Layer 6 of a small transformer language model trained on English Wikipedia (9 layers, counted from 0, width 96). Numbers have three digits each and are written without spaces.
In attention head 2, each number of a token's query is one row of weights dot the token's vector x. The head spreads its attention over the tokens so far by the softmax of query dot key.

Query weights of the head. A number n stands for (n - 500) times 0.00048.
q0: 499498499500504498498501497498494504502500503501502503501501504502503499501498498502498502501503497496499502505500502500500494501500502493494505497500500500504500499498499506499507504499508495498502499504497504498501502499498500504501499499498502499498499502496501502498499499499504501503
q1: 500500501499499500501500499501501499500500499499499499500499499499499499500501501498499500499500501499499500499500501500499501500500499502502500500501501500500499501501500499500499498499499501500499500500501499501500500500501500499499500499501499501501499499501500499500500499500500500501
q2: 500500499501501500500500499500499501500500501500501501501500501501501500500500499500500501500501499499500501501500501500500499500500501498499501500500500500501500500500500501500501502500502499499500500501499501500500500500500500501501500500499501500499500501500500500499500500499501500501
q3: 500500500500499501500499501500501499500500500500500499500500499500500500499500500500500499500499501501501499499500499500500501500500499501501499500500500500499501500500500499500499499500499501500500500499501500500500500500500500499500500500500499500501500500501500500500500500500499499500
q4: 501499499500501500500500500500498500500501500500500501500500501501501500500500500501500501501500499499500501501500501500501499500500501499499501500500499501501500500500499502500501501500502499500500500501499501500500500500500500501500500500500501500499500500499500500500500500500501501500
q5: 500500500500499501500499500500501499500500499500500499500500499500500500500500500500501499500500501501501500499500499500500500500501500501501499500499500500499501500499500499500499499500499501500500500499500500500500500500500500499500500500500500499501501499500500500500499500500498500500
q6: 499497505506500501500496502504515504495502495509502499498505491497508500494503507498496493493503507502512501497499497503494503501501498506501497493489510492498508504483506498505499501497493509502499496492510500500500501504505501489499501502498494489515503502500498508500493492498493502503
q7: 494509508493500497516506508505517506498499504504505493501500497493498499497496503482494501492492504505502495485495499493497505497505496512517504499507507495495490506503521481498485490508483504501498501503515490507484498508506508494496505510499496500505502494512504507498507502505490501501
q8: 490540515482505483556511522512544525487522513524531484524499485481495491477504494453489514473472517512484474457477511497485527469507492530531506500515518499492464516515558450491458500530452516494502506519539480510470494518530527474491504516502474503510511494529510516502511495495483497493
q9: 509509480474481494481484495484446487532499494452487493504507508503495510510510500504507516524490484489493510510495508508508508518499506490512497502529466517496493495521478510491494486509496472484501508520483498515490490477485513514501485511486500535466501490506476486495527515511513485483
q10: 489490485483467493432450478467413464550497496423465490504506507523487524519502504535515523544512483489502531547508506522495486553498492454499497522537458517503534488525438543488517482475516445498504487514479510522506504462462484536499461502484520534470484494492451468510515525524523483484
q11: 512463489502504526446492464484451477513475473478471532479488509539512521529485505530502491537529479482521534557521499502523481525469503449463515499478488483520535487477442554515539501470540509509509486481449526477539502482465461529517504484497520487490495522464506485506474524498506508498
q12: 517487504519543534495512492518499524467492472522473548492468521526505519529466469523490480516503489501498512553508535475522477492477491463459508497470504489514527498468478525494516537493558538492520482479464515470532492467480492514519513462500503475508500528479520486517476513466491523512
q13: 522552526505468515587533568555640506461513488568521441490503456452478495449517529430498452447472534583517446382477482482504598457508494660573448513480542481436455530492593399518400459531379577507468528447564460510444458559567530402476547533534439492554532474557522522500484493479409484499
q14: 496480498494484476548525533548615494514488504553558456505533481442525468409529525461457462462522503556526514420471473505482573480544516556546493494479551444454451525487601440484473476560412531522463485494562451468447512611573553469489535529491455487543542507540513565482496460512467500494
q15: 457458461464468448458481481439403466562499554441522492480561485500514464526532509506522559508494490435516522515521448517458486557523506450500512493515480515534481484498450540505524476498505396505524494573480527542495507497475480550514451536501534514492498461501467503472538459523569506476
q16: 462458454507610425423562396436295561557521575515550631517494633579534449559457443605475568564544444334441555675538534502515295545481571320338654456493523559584546456503457666478715635460761342452534449584421555460540536442418495644521457401468596483396406621389559470447514479465634547585
q17: 495441443565802404445582343458259677500506606578616749540507753608632419536420375604392564583602332296372615747539612452528112464505631107196783372499587531696468441477485756482835781472976332450616414678366665395563610430412517734553463317360652409345390686273664612392475451406690586641
q18: 526531551547609523412549500384417523505474575464501611548474537593536417792502509534489701530422510384512410660533575502498425610523529320411546533451490527621530428483478685542603564406643465416631487483398612541590449336358465570563460415513586472467401537461520362445538483474581627571
q19: 545528515390329591510452594602615362491563329537438446503421499433442618403492524550545328551461670669484502443465512438573684524430411750557399549549458561330535572425577362491358402527294614456360587417554387490458465474579547390452500521605428557557599503523422403601451557542417389533
q20: 584586595498397537445386367573493377367503648561437613411599510485470501562553474369522539389586413338355453393402391456326367508204324356597473600362389548596380544658381589474429541450333501421669589349641248490627576544496521613432634585436466492652563359277491455587552648622299476608
q21: 566561642602362506488386508573507465442530575374685436329630515584533516337428619563415627621540361744531449508437654490472673386577786493599429592696410484401569361650759546407642463632457717436404507439542306421578437535392429530325530369355393293565455579419747481534487561565473703552
q22: 407784381439431451436518604621522434418514618563691574550279471385674489546533319564603429315687462585338608322416422354455458503484614507736698405666298246616688518571354408581678553671581380418517636277664462616450494252653485455545499216622487571465476466528461502346414562467684401429
q23: 460501454654618424683898323645424672438652512525423321417513528560518391689464434409531488643622461359768315414478558650700372561705462382468578795372486439567643380629654407499722506325352343579404492373720580462613462526540577636403711337515374502450456538428194534517233632583469400459
q24: 368773460604498726470718371352554390454419498414478597531414656538581492541540596492448423347283613580375537343583514676539523601598419499348556559385261487674579384615285335656428495622590478547354569715302409269588427469564690553330344624339331359471128507462602628763577456549474479573
q25: 540512522418463579478547391493431732552412582419508395450431447578504530542291668513563391402514468484822535435730638706234438357332534651327283506479384361524610709530547745656595547531534472537655521386404543565547519528400428242542408287680338491386116382459489362284700518434430412651
q26: 631569344665549356230738163732606525533637321331438626543380553382560422589571491544433365505593376458555472433469462505480296609535576583536219623534450413604467501524494528623257565295751577363350415659879525453465625421498314309729254587517574536583338496508512675510529457422434480336
q27: 535705454601537533204360212536599416512286421427684495334468475357099469489545352456676582431589697192385725549524655486653616504658378567804458332570509439425555518444577652481416578364558675544426459449472351542404403471477477482640528421542465528479584549733395434574362403573411686556
q28: 541534479473609690439333372575363492490717599803662495383438324383178620616501547456383495509392423712366426500588662526498324725372861340496650451486613267356494541578419531572632328496475281437324489573566704340437840345301273204419470512564454720361636602553449721570496615505578477726
q29: 396382599254388492355611504536507344353469561299326522447367560512570525620486377546436459516440322512470240270256436557446420726209458474620568425752596514293440818412518682639454647452448349366320459690664465591581490666563599572486344427407657427458401613423731689474388243537559498430
q30: 532564497320439472457348383696222439341489307471906303543573613506539471555435476452434512483329623388558491451563495369223370561616341358422655593729440785356509448589648440508332537483512450524571572632502395274399374754406382420528211491575398414533536595437277390256589616477840581578
q31: 796485716311621332637533525572599384570700617705373493657449573624497798619478460664578528550463430443316697565701195349489360601457662605639337494658560575690572226260396398596444526494480417474457512575495437554395435573410411444609468379328494411610248526502504473454433608509172498477

Each question shows a short text with each token's key, already scaled and adjusted for position as the last token sees it. A number n stands for (n - 500) times 0.0039.

Then comes the last token's vector x. A number n stands for (n - 500) times 0.0087.

0 "ur": 497502501500501501491483487536520495522439485616461649747487453405582505448499579340585524455426
1 "ed ": 496499501500501501495480473535528504525424481614444681784504476436522522507485548384605528493493
2 "e": 499495500501500501507478442519566533512407418635481554812492483448528522521471544370539488548482
3 "ight ": 503498500501500501507484453510547533522412441616475611759457463513348465611463565412521528568551
4 "f": 508501498501499502524474401502595569501370398652457579696451561492539525596424509374597510520549
5 "igh": 501502499500499501511487472509516510534454462585495560567458571393466447661428271373627443517601
x: 361464469561713604421449348515528428466550652531522745621580470670655393573646425750459559560515413516397600594394442520423260586401867370409567541499551468710559537447471392447643323592698364489574393343414522401411637395510522714543372509625277436394270523426501567639510481405715496467
Which token does the last token look at most? 1 "ed "

0 "er ": 497503501500501500488484494540508486531443497602440715820515498439492511512522557397618573526511
1 "| ": 496498501501501501500482458516541533526414419597467648814525533440532523482518561314576507571499
2 "13": 500497500501500501504484455516545531513410421624488552843467465463469498625408485482536536641486
3 "2 ": 502499500501500501504485465509544537509405437616502563631389502605356491567467393472534244648569
4 "| ": 501502499500500501506494472484523552528427423556497554579422532638702336519540353380489333582613
5 "25": 500502499500499501511491452493545544509417431602497537728444375532670503699437403531430435473383
x: 464346478527577682536398382446358499496515536448483657475661546502559591473584445565493742318499267243510552660438532533536379515705747541377547542477288617514560386587368357350648602548700382454597446325358640443375717538278396629530600336455398343417483520431512724602509418297628597527
Which two tokens does the last token look at most, in order? 3 "2 ", 0 "er "

0 "int": 496504501500501501490478474540537500516422479628460648682498523493574496463393450371705362516464
1 "an": 496499501500501501494475472546534491520426490648455641722506547479569475490427456368698409498507
2 "a ": 499496501501501501497479473534522499528429486616438697764496492462448528534499570390657504535468
3 "dis": 504497500501500502508478454519547522527428409624486569808522526436560524522448513386581531626475
4 "c": 505500499500499501515486440496557552504406432616472570647456457428474366353563407347522639566396
5 "over": 501503499500499501514484458501517528524446454618490547630442550258413463351422426390571598582452
x: 442261385604627527564400566369448463542573451401410637728521510604654482569712509634373596505786334440516571656519487498462314645590784369374461602548551556542563416381486515427648371550727404402604458387544549303558638525499456747562386685522522433373506589537472634391562613339768420338
Which token does the last token look at most? 2 "a "

0 "\n": 496503501500501500489482478540526500522417459623446718840510510442507479521532533378557551548547
1 "- ": 497497501501501502508480431503565560499387385635499607826493468440546429559509583366511468574561
2 "202": 499495500502500502510480430511574550485395407640495549833462395437502487496554604485663502515537
3 "0": 503499499501500501512490443487552570489412444571497539541412518578493490495527602381804519389724
4 "-": 501501499500500501509494463489532543508429446567503534549420533649556331475561623480772366574661
5 "202": 501503499500499501515493441487556555489406412601494521696406574525696464520727620411550380451461
x: 501431406544649637431351406495516438539538485425477522560566533405610526470491457553388706351651191420406582573440391477410457808370680551397478434381459610565431418653296474364780607545670376365511494445506654388399659503156471496361519515566490467283239480315566684514430535456594451428
Which token does the last token look at most? 3 "0"

0 "te": 496503501500501500492481475540534503523419470624452682766508480444452515558499609372664542559507
1 "am": 496499501500501501495479480538527495528419482632465653734498473460479500545439617354702547598489
2 "s ": 499496500501501501496480475533525502528424480620439691772492502460529498487471603368661579536484
3 "over ": 503496500501500501507475448524544528528406440643462623816492511452544524454406518384577521602504
4 "f": 509501498501498502526470388505611579494351397686447576737422467511529608481435535407555465498485
5 "our ": 502505499500499501521481422496567559508394416648504529718371507410446441673400386421571467449531
x: 532513402576723604548373467489420445497450805487523816542552446373692459818573443473365714476443436292331370629536571553325427535546714466416444493579456364722466386660372498394545546643569334607655466526395516543564482479290468609492456467491545287495423461488372692676458498503717548431
Which token does the last token look at most? 5 "our "

0 "with ": 495504501500501501492474456545552514517400461646449681848480499464489554509510570429587559502513
1 "f": 490497501502501503509457383540632567484340388702449594758439513456490563492463558429581506513498
2 "iv": 497494500501500502510467425527570546520396428663492553677451541402431389638354367377631454541582
3 "e ": 504497500502500502514478422502576557506392419634498559709394587533492448665375569572526348393618
4 "th": 509501499501498502529473391499612573498365394660478557743412613546596505613436505477645459513542
5 "ree ": 501504499500499501520483431497569554524389407618510567684432590637476499621388399453541442683661
x: 456550405476702623454506436557334450432461737517611755525657405440695482837606389452444708449388466247486396591525585466465399533533582411461467486490422364683445448544447421374605508776492299623691477557288495493566399420250423499484539498438574279526393387415491603650445532462732608384
Which token does the last token look at most, and with what share of its attention? 4 "th", with about 30%

0 "i": 496504501500501501491477469544534500524419476634448683773516574474484594607463580318629498561476
1 "um": 495498501501501501495475462541541507519405473650446675758485563483492592603439570315632481585485
2 "-": 499495501501501501498476465538531503532415465637436661758494541507605513496418619335639631528552
3 "form": 502496500501500501510475445529550521521398413656482551797440613362609557504495549427458586647489
4 "at ": 504501500501500501500485481524518501545441499612437689758457418461320337498400500388518437469413
5 "fil": 502503499500499501504487476517533509523432430628497562839481464469609563441407490403671545604515
x: 398333444363538633453308561336569403654618387631474608609450571645590354458581613617511701407582274518484557652600401497406276536414672485433638366494482601744422415513504352492648680479636401454659209418230556451515547655477601565293443580428537520554260482533571685573550585454639536535
Which token does the last token look at most, and with what share of its attention? 4 "at ", with about 40%

0 "en": 497503501500501500489481485543521490524432486622448675769505523445489482478492578441618556556469
1 "n ": 496499501500501500493482482536518495526434486606441694772507510449483511492513555415612550540493
2 "St": 500495500501500501509484436514578554511381391630447605724454504442534557487522556390565546605493
3 "ate ": 501499500500500500502494484504516515510454477549495570546454497484600594473677373285558597604610
4 "| ": 503502499501500501509491465491524543528439428542484610672534521466479526499516529270599519696481
5 "3": 500504499500499501514492445486547553512419413598499540736505462491421472621384472467509531684475
x: 475354557561741692606383454445259465471566540555428643505793484559460522527622459619434827324513384242405528594423492541476337536555716368402610575429330682517525344447466454463567620449589446488449489449325526417415589615281402596565492404335445429362376549434471742548543532267648649531
Which token does the last token look at most, and with what share of its attention? 1 "n ", with about 30%

0 "fe": 496503501500501501492479475537530502519423455624459643735499478421438501545447563300528443509501
1 "ating ": 497499501500501500495483480534526496523433480615453661772500498428460511534467568337558479514517
2 "Y": 499494500501500501509483437508575546510384400625452606760473532453517554530488577409593502555536
3 "oun": 501499500500500500507496476496523522490453463541514517548428573552529474709661557520444649506711
4 "g ": 501501499500500500504498483497515517508466481526504538488445469369550439739704654505554438453439
5 "in ": 501502500500500500510486457511539523519426440601475582740472546403557486640487609366509511614524
x: 535461478554721583601429445429400616475419508414461447610553444554662353852504450566332652458473306515344507612433519495363321572520545467318566470524504417650514448542450509336682588624648452505534467512391603557533526707366483472793547564400611258315299585491430766612635331344717576417
Which two tokens does the last token look at most, in order? 1 "ating ", 0 "fe"

0 "he": 497502501500501500494485483531521497521446479592464615719506528498433561524457581340433533503515
1 "av": 496499501501501501498481469528526508522439478608472589673486540512412550525457592322395530512535
2 "y": 499496500501500501499481471532529503522434486611457633708503500488477518490419609369486534430487
3 "we": 502498500501500501503487476516517508522448462582464588691489520499595470537400666420554572562512
4 "ight ": 504501499501500501506484466515527516530431462601448650728494504488494491553470529365503544566495
5 "di": 502505499500499501517485440497549541510423425613474555705460547442573535559432521372555529571509
x: 349346414361604502497463580391212484377506487473467496581561506577534464646505440361325714569611296264465420683589640435337363727443646357427698415397467461605453448506464530473645745606655386592602394396434636340533653586387691638455672446399505380413418580513414683632506456408712527506
Which two tokens does the last token look at most, in order? 4 "ight ", 5 "di"

0 "s ": 497502501500501500489484491539513488528437491606450708819513491434514536505497533387617535546506
1 "first ": 496499501500501501495480472538533505522421459617464649838492490435542544544481535388608512547522
2 "ev": 498493500501500502509472429523568534512393406647493578810474587505549512531512541353532500594534
3 "ent ": 501498500500500500499488483514508511528454478572489587709457622610435480472307366342536633445432
4 "on ": 502500500500500501506484461510535539528426435601475576783497488501546355499384519331609439561574
5 "S": 502509498500498501532489388460611624501347363641451568642440406451502469599396546412611456464588
x: 380386457434769555300441353447415427368501560496531440600488440603452568640405492565307560447499339061437579638655533510609418592476711490598520436650575468564360451400442482448648668398566409507531500475395462411497653471298528445573606377444417383395306472464256766615527382387679669606
Which two tokens does the last token look at most, in order? 0 "s ", 1 "first "

0 "one ": 497502501500501500490484487537517493524440484596457658760506514445519504528488532416621546510514
1 "n": 494497501501501502506474426524588546491379406645470581704452539456536493519438512405564503560468
2 "igh": 498497500501500501505481460521541522525420444627477561665394643511386389550465438504521538574428
3 "t": 504496499501499502519478410495580577502376423649474550567358517557631441561515533377459526502480
4 ", ": 505501500501500501506478459524532512528429478621447651731490494458584495520491590411557562505557
5 "with ": 503505499500499501517482437501550545522413435624474581771483489479533436462450584502470547542523
x: 550461547562781563528367455444401570518461553379463471528539476467721430901550454453386786407484334411371508651526616540402350624544607359463582477595455392670584463521409524336647625513724406491550461483408611576554499605369436541781601507338688229406350582562425704504523419495625578441
Which token does the last token look at most? 4 ", "

0 "201": 497502501500501500495486475529539509499429471596462611688462547555536474449503622321670609523624
1 "9 ": 496499501500501500493481480537527502522426480614448683761491525500539486486501577372645582510554
2 "at ": 499495500501500501505479444523564541517395420630472610754469569513613488471487551367581538609521
3 "the ": 501498500500500501506483460515545530518417465617503540728460426502665655470514484448625634555449
4 "ind": 507501499501499501520477414504587556503385394643496539708443438484625482564483452384628562515401
5 "ig": 501503499500499501508490467502527514517460470586502539604433573503505316333526433568739424387479
x: 462282472607602504474353543442559407468392529662463701616502442368664509550633545594553692310620419350471530655571392606446251540257772418420511465425600634600606566440544523407787615536617495464738404537473583468491644343459528647477607484725528462294511539400572712508701552358591423636
Which token does the last token look at most? 1 "9 "

0 "| ": 495502502500501501494479460527536530533401425613460710889530514455477520585470540407562500510518
1 "1": 496497501501501502504476428521580550499370396667488581877476448461529490598400499495587525570509
2 ".": 499495500501500502510474428511575552507379402653485572730421456503385396591406413499730402561619
3 "8 ": 501499500501500501505480455518559537493389459676531508629313315673447629465340556629614539572547
4 "| ": 500502499501500501511495462468530572520406410577518526550365568645821442449391370555644456534618
5 "0": 498502499500499501513490448489554551491411428613527519741427478562683638548414315689539459491362
x: 477342536546534684531326470398441596585368528489497744503627490432374554608569390538491529430480379288583600614500587550586579653619825364478503542392408697352564483529354413383593541495590367447532614455439633487503601557241413620440657429418443516326544568292631693601585439210802664542
Which token does the last token look at most? 2 "."

0 ")": 495504501500501501493474460543547505511397469652452695793495381533542517483469591398729546617552
1 "; ": 496498501501501501496479469522531518518422465609469625705491344607576480467410615337786530636539
2 "M": 500490500503500503523471370491645615489299318681450637752438494523448522472475592475595507567492
3 "c": 503496499501499501515490457486536547520447471572519506466412370519367450405630489748531849544529
4 "D": 505501499501499501514490433492576555473402425584489572534467460365445772367645627623444596296399
5 "on": 502503499499500500510499466479524536483470494486529531438487494476481734211599619719446599695550
x: 383712529544615744457464516507500444684497450465485631481421471544557217582583359454424547417744506237601457585415635585590457566550389292340577448647237501434597552395575724358450682465566606452646547457452545318481581527374460471632462372425491468320411497158417612355486607278531508435
Which token does the last token look at most? 2 "M"

0 "in": 497503501500501500490484487538521490522436476615451642745500557465529502526525541385566538541468
1 "ally ": 495499501501501501499477455530548518517418455628461620743489550473524504515476542375551520542479
2 "fe": 498494500501500502506473440525560528512405421643467578732482524458499506501430496375521516545460
3 "at": 504496499501499502512481438508557545512420442632487539598437483409381406539365453382396471534532
4 "ur": 504501499501499501514484446501544542506423454621500542560425568538424443503380584435595394484678
5 "ed ": 501503499500500501510487459506536529514430467595470592665454456473571529399428558358630423426513
x: 534474399555696498564362585515551564396407536447561566633538550518735460911464485590322797454470306420344405728475631499435386608571698258464585535604550362676516416605466564404663563548668399487601469509446636485487553544301478520691559463459593315444435551396393719581515402491685470385
Which token does the last token look at most? 1 "ally "

0 "le": 496504501500501500491478474546530502529406474650426727803500492425474526568486584356573581538471
1 "y": 494499501501501501492472471553530493536413492651424731808517480436466548573502594370558552524458
2 ".": 499494501501501501500472451541550509526401454667432672807483491484542508576455644404614588534473
3 "\n\n": 504497500501501501500483463527529521541397450642424724833499484491510521520499589420585576563530
4 "===": 506503499501499502518475423507555556533372399672476595778482428488470457519413679348508429561530
5 " ": 501503499500499501512492458488538540519422401591500552811526476449670423646474533360532586434625
x: 587561386553686562498482374399581360394525519485454578553652498458603500875507518522513846578506348548402322439326437585385410585469725469403576382596371534681409425497293411605587546499591442569691508523439595465548486633186529524574530395424595356408297530587464660558623400317693647600
Which token does the last token look at most? 3 "\n\n"

0 "af": 496503501500501500489481489539516491540432462620453679809556554369479451571457511393560571499482
1 "t": 494498501501501501497475457538545511530407453638445698757530573378466430622445519410549573478468
2 ".": 499494501501501501500472452540548508526407455653439678796507505432521486541450573414628518520557
3 "\n": 503497500501500501501481470530526513532411456636438669809462467513490550522445602413569583593508
4 " ": 503501499501499501510489456495534538514415415614491583797505423512561347556495610477522467630613
5 "H": 501507498500499501525491409473599595500347356631455577698441536508572493498581579490649536601617
x: 404441527464513557522429397519448437409512480417588368556372494570527460645506464603459602280599344076603558510582426498588330623477577501644488571660460523561460545469447459600667665586653415618660494487302512320657643526362558572570628335406495312338085584308428695498451451539632563580
Which token does the last token look at most? 5 "H"

0 "3 ": 497502501500501500488481484543523497531416469631444735878494512445547472562482507343641529559524
1 "| ": 497497501501501501504481443503556565528378373625483610818470548493630473593447472264613444615526
2 "20": 500495500502501501505477438522571540513386412660477578869456434473446596621326400449504531569417
3 ".": 504497499502500502513475427506572557503379409642486582636376494581259546501577385485576188533459
4 "1 ": 503501499501500501511479443510558558499380460670520544592325294674473641468399729638383469493443
5 "|": 499502499500499501513498438476544546488425413578544542627415537558867519363356660600512575398568
x: 654370526475668598484440552561543398535526536451582561546563488333706477620635363576348660494417260453478397533549506455623421750370624432411466399531427542576526376583462400369757726424577465490731543263408574384576533456272436578519515432590679361329399574483437803682516514380687530278
Which two tokens does the last token look at most, in order? 0 "3 ", 1 "| "

0 "as": 496503501500501501490476473541532499526421474643463673719526530410560444340400577491681537600467
1 "si": 497500501500501501490482497537505482537456494609475631750537513430577439344390570523661547667447
2 "st": 498495501501501501497473467547529497538416492658436687744497517434449538552370516368634500514383
3 "ant ": 503496500501500501501477471532528500530427477627447670775493529508514517486463560272642463530513
4 "co": 504501499500499501514482442507559544525400406631480546792463523444540498488458606376674500615447
5 "a": 503502500500499500509488470516523502513472504596503511602472352579362448666533404360606641635313
x: 389360478536703643441458548406449453561494581468560645490671533457565440523461639468222636562445442415434539731528432468613333721448746404451692763566482634574514537477678332562334627496669430520275355537624547401646668386405443766583550470558582525515290649446569691574508433350615506596
Which token does the last token look at most, and with what share of its attention? 2 "st", with about 40%

0 "rel": 495504501500501501491475465545546506518404455637442703747473448423507378412497466385557393476413
1 "ation": 496499501501501501495478469538532501527432493638467650751514484429504352387453431364544397493368
2 "ship": 500496501501500501499480473532523500531439476616453628756480479445549433542374604276610446478466
3 " ": 503496500501500501502478463528529506528431480623448669730506485448557486534370540271647523472468
4 "with ": 505501499501499501516481435502560548521406417627467587774495551439561509474406543310614532610525
5 "the ": 502504499500499501520484429494569559531387421647492561851453522484485583472492567549568568495544
x: 494567430504792642492425401341519529430498678476596564558491350450701463830493485475520823440562387382462409536516610493525456683405651405367527464557453446505515562572512395440633604554550366500655454592416629534507528592237477523714614551358562194487269523564489693516655356406765496493
Which token does the last token look at most? 3 " "

0 "ass": 497503501500501501493479477536527495523429483642469636719498501436473477403467633441606537628477
1 "oci": 495498501501501501495481479533521495523441474624464639749503473444494488409487621448621522609470
2 "ated ": 498497500501500501496482482534517493531443491600451660745518508454454477465496531350620579507412
3 "with ": 503496500501500501507481454516542525523422451608460626782512520492521499519462577377600549563501
4 "B": 507502498501499502522483411488596585506353375634443601707457521470504575506506590467572543475521
5 "o": 502503499500499500517493452480542556511435447566504524509447416346566508537569465561560761472647
x: 341529546545726376457556383566419516648646588330497541506293541552439487608452474610326496490500389409591498654543511497563463728667593495275636503646486501435582495425703472553592648478721310444536465527504550274747503592429561651368586327486433365380226609481364704716498393283664446494
Which token does the last token look at most? 4 "B"

0 ".": 495504501500501501492471449546556516513395460661440674783473470531499528495469633490610587532507
1 "com": 493498501501501502501462422543583530498371446709484586675417470589510538501382685529525582613506
2 "\n": 499498500500500500497489486518513504509456481576490597686470373490464334333396519457626691475391
3 "- ": 504499499501499502518486429478562574494401383600524549722511420470516254515523607468495432573612
4 "St": 506502498501499501520487413489594585498361366643472565750449391450481481475572565525651476448533
5 "at": 502504499500499500516493443485553561493415442585514540512442441481582682435752380371536530548657
x: 376460532544637488434400376466452467819563508586636701454636423654655487665543454500247453607700485306603573619589458588392286560426630363446590573524460700748480507456410412562785577476483412356420633436553463304565615424469281387433622366548412422370213506428451587596613540477567473516
Which token does the last token look at most? 0 "."

0 "y ": 497502501500501500490486493535510489529440484597451704823515515443507510550522534389606556535509
1 "were ": 494498501501501502504472424527583545507382404659473598807473520437547498477465540387552507556465
2 "ph": 499494500501500502510474429516581548510382398669475560792448518439466444389441435419533547528474
3 "ot": 503496499501499501510484452504540533493435481592490525529419465565420586443491531307571797502638
4 "o": 504501499500499501512488451494541539492434463591494509493391581655466612474463657386726656531589
5 "gr": 501505499500499501514488447496540537498433463608497519529414530628480606510369608387662587723384
x: 536171466480597473594531502412509631448555488452504449630676463536674356475541490646252563509504404324403538531677334594538345631377732390378465726548387554627520468557705497415610682625592412435637436386446485346602699472300445553654558468458621561355461663349387718533562624371713520408
Which token does the last token look at most, and with what share of its attention? 0 "y ", with about 40%

0 "are": 498502501500501500491486491536517489521445485593459646745518487464502516507500554392569514501478
1 "er ": 497499501500501500494484482531520499522441488595452657740506486460494517517498537403578531498492
2 "po": 500496500501500501505485458514547528513425435607474557720456521453553497537470530354552534563475
3 "in": 501498500501500501504489473511523518517455473583497532594451504553432582511463405375485650660418
4 "ts": 503500499500500501506489465509532522502437472585491570550462595638386456538530574341507595589449
5 ", ": 502504499500500501509482461520530512528435477612452639721504491467534474480498607446577508553536
x: 632392391607721601521453453451473477404442537406535478627527540581754515921491462442402768517562365417307522595486551515406363600486685289343595441515440411682568480550501531396600680508753490423590410498389617520518527645360380535708538524484632328409403606472489692528487309477717629494
Which token does the last token look at most, and with what share of its attention? 1 "er ", with about 30%

0 "i": 496504501500501501491478471542532500523423478627450673758515570475485589601465576327622498558478
1 "i ": 495499501500501501493479476538523498528428478612443700806504532463488557550480557367619524559507
2 "B": 499492500502500502515473405509608576504341368651437631712469545448540582525477563374580525569524
3 "ac": 503496499501499501512482452505540537521429457593472565502466402353540536582497508526541797571705
4 "on ": 501501500500500500501493493507508500500483506514513568495517444360328543548609804557641495461623
5 "(": 500503499500499501511495463489545547506431409542526574667560439316432415488402569456447424768545
x: 527470587561780701440430573422486548488401508549358490773637478502461499798601393491468863489456384316422465547401415469536510529511471481409598550485358642611432384502510609396711645533627514501623527587196644598532506616516439526680493549430570503441298572379406636600575290333753609525
Which token does the last token look at most, and with what share of its attention? 1 "i ", with about 40%

0 "J": 494503502501501501505481435512575550508383404598441664657481533453424516461601578544436529526654
1 "os": 496500501501501501499486469527533509504438478593478591636469552469440531432600561565345535542739
2 "ep": 499497500501501501498486478522526506517443462572478615706498551450582528362613660616513469476576
3 "h ": 503497500501500501500479475531521503535433487611449690741532489497431502530372522457508594424468
4 "(": 503501499500499501510488453500551544513411403589496588763517548444568515489505622426441567601479
5 "7": 500503499500499501511491454494537541519425418599491551769499566381461428561429401477405551494483
x: 492460513617751621646423368440293537455507606450407642546684447555359719461588442549445813332563391264521488614543518649480289557550640398425604633435409688548477364461313418542643537495783375527580507467414478422448598643327444708564488482446464458356462548468488754480509401266629588423
Which token does the last token look at most? 0 "J"

0 "el": 497502501500501500491486487535524493524436473611444663736499550459560401531493502411540491479506
1 "a ": 496499501500501501494483483532515495528445486591448684745510537451529431513495520405563517490519
2 "I": 499495500501500501511487437503578557504387378605469588699490546414566470515469520442578518585488
3 "tur": 501498500500500501504492481506519506509471470545518529545485629517490404647584515602697580625506
4 "b": 502501499500500500508495467494534532495439474548496563517460474555624495471580447490729399399373
5 "id": 501502500500500500503492485515522498512473485546482576497499495368664481396430393327624496495416
x: 499386479654595468472471342579505435619653520600621552693390597509571491712568538618258554611658151433398417732496448513440359547524562455264606599548450527732476423482668520466729554492678371498641537327511555320365666465392453697518548569608530368374426665329525602470524466320666509416
Which token does the last token look at most? 1 "a "

0 "==": 496502501500501501496480455533548523516400445638478623768469489536468515571405593332488563526464
1 "Col": 495498501501500501504481447523578527504392426635462610763465460507490503646416607436558577514466
2 "le": 499498500501500500502489481518518506516447472573486601678462554452308419606684570364550583529573
3 "ge ": 503497500501500501504484469515528517528439471594480596605455459438313470633578677290440467541491
4 "c": 506502499501499501523485412486586577509370386630467586712470529446565516507440589395548617629501
5 "are": 501503499500499501511486459511533520522429427625501527681446604461450479512430468355602685677541
x: 481408427505729450552430578363350472665472489510499568608605529614576478364650665513355618704571319507574555513460526462389342635558671398382554592606591694628464451509612502563677420639712444510648493404487497325692612512239403815362605718446597587575286585492545721507515583453693571448
Which token does the last token look at most? 0 "=="

0 "I": 496503501500501500494481471536540507526402443629432697751499570482520385566533565463733567590453
1 "===": 496498501500501501493479468540530503535410455645452649812491522523555395592486624416647579568445
2 "\n": 499496501501501500497483476531523509543413447622436678821503464472538450612447587388536640590475
3 "U": 504497499501500501515483426503579566517368372638462595796503370463538364611448612488508519568526
4 "l": 504499499500499501511490456498539528502436465580496512540431422520578407696707438541628778565397
5 "tim": 501502499500500501504492478512528501505458471574496552557489436334566266591781446521526480297491
x: 463487448913429412446660461481599354615553633512523535563293585611567481398465414481294725377613383439632458588572383460452370484475549537398492570473536550604516489650350523389692452582632430437544337488419566348554574336404475720551550592518637438234204522469523772735525410387378543541
Which two tokens does the last token look at most, in order? 2 "\n", 1 "==="

0 "R": 493504502501501501499477440531578536507376425631418728737466428389476613450519486534548403479542
1 "ic": 494499501501501501500478460524542527512443490595483616569501353343521708363529502673477320422534
2 "an ": 499495500501501501499478468530531508524422481617457677752489486413556599593557637484662400437443
3 "par": 503496499501499501512483440507552542510405400624485559775466541429582483571492528422625564689394
4 "ents ": 502500500500500500501490482513515507519454491590466582665387533388460425499638524280712620496411
5 "who ": 501504499500500501512485452507543540536418432622474584816477467412527467465385494316551478605471
x: 564464387583706596535405505367566419487500541462425384631591505538776359920413548443452721349450404347391358760534501500385354604594570228393435500622504386551361400485495354413523694544640366520612406521378650537504406568362417532552530508605429374547413582500474589467483325428771610412
Which two tokens does the last token look at most, in order? 5 "who ", 0 "R"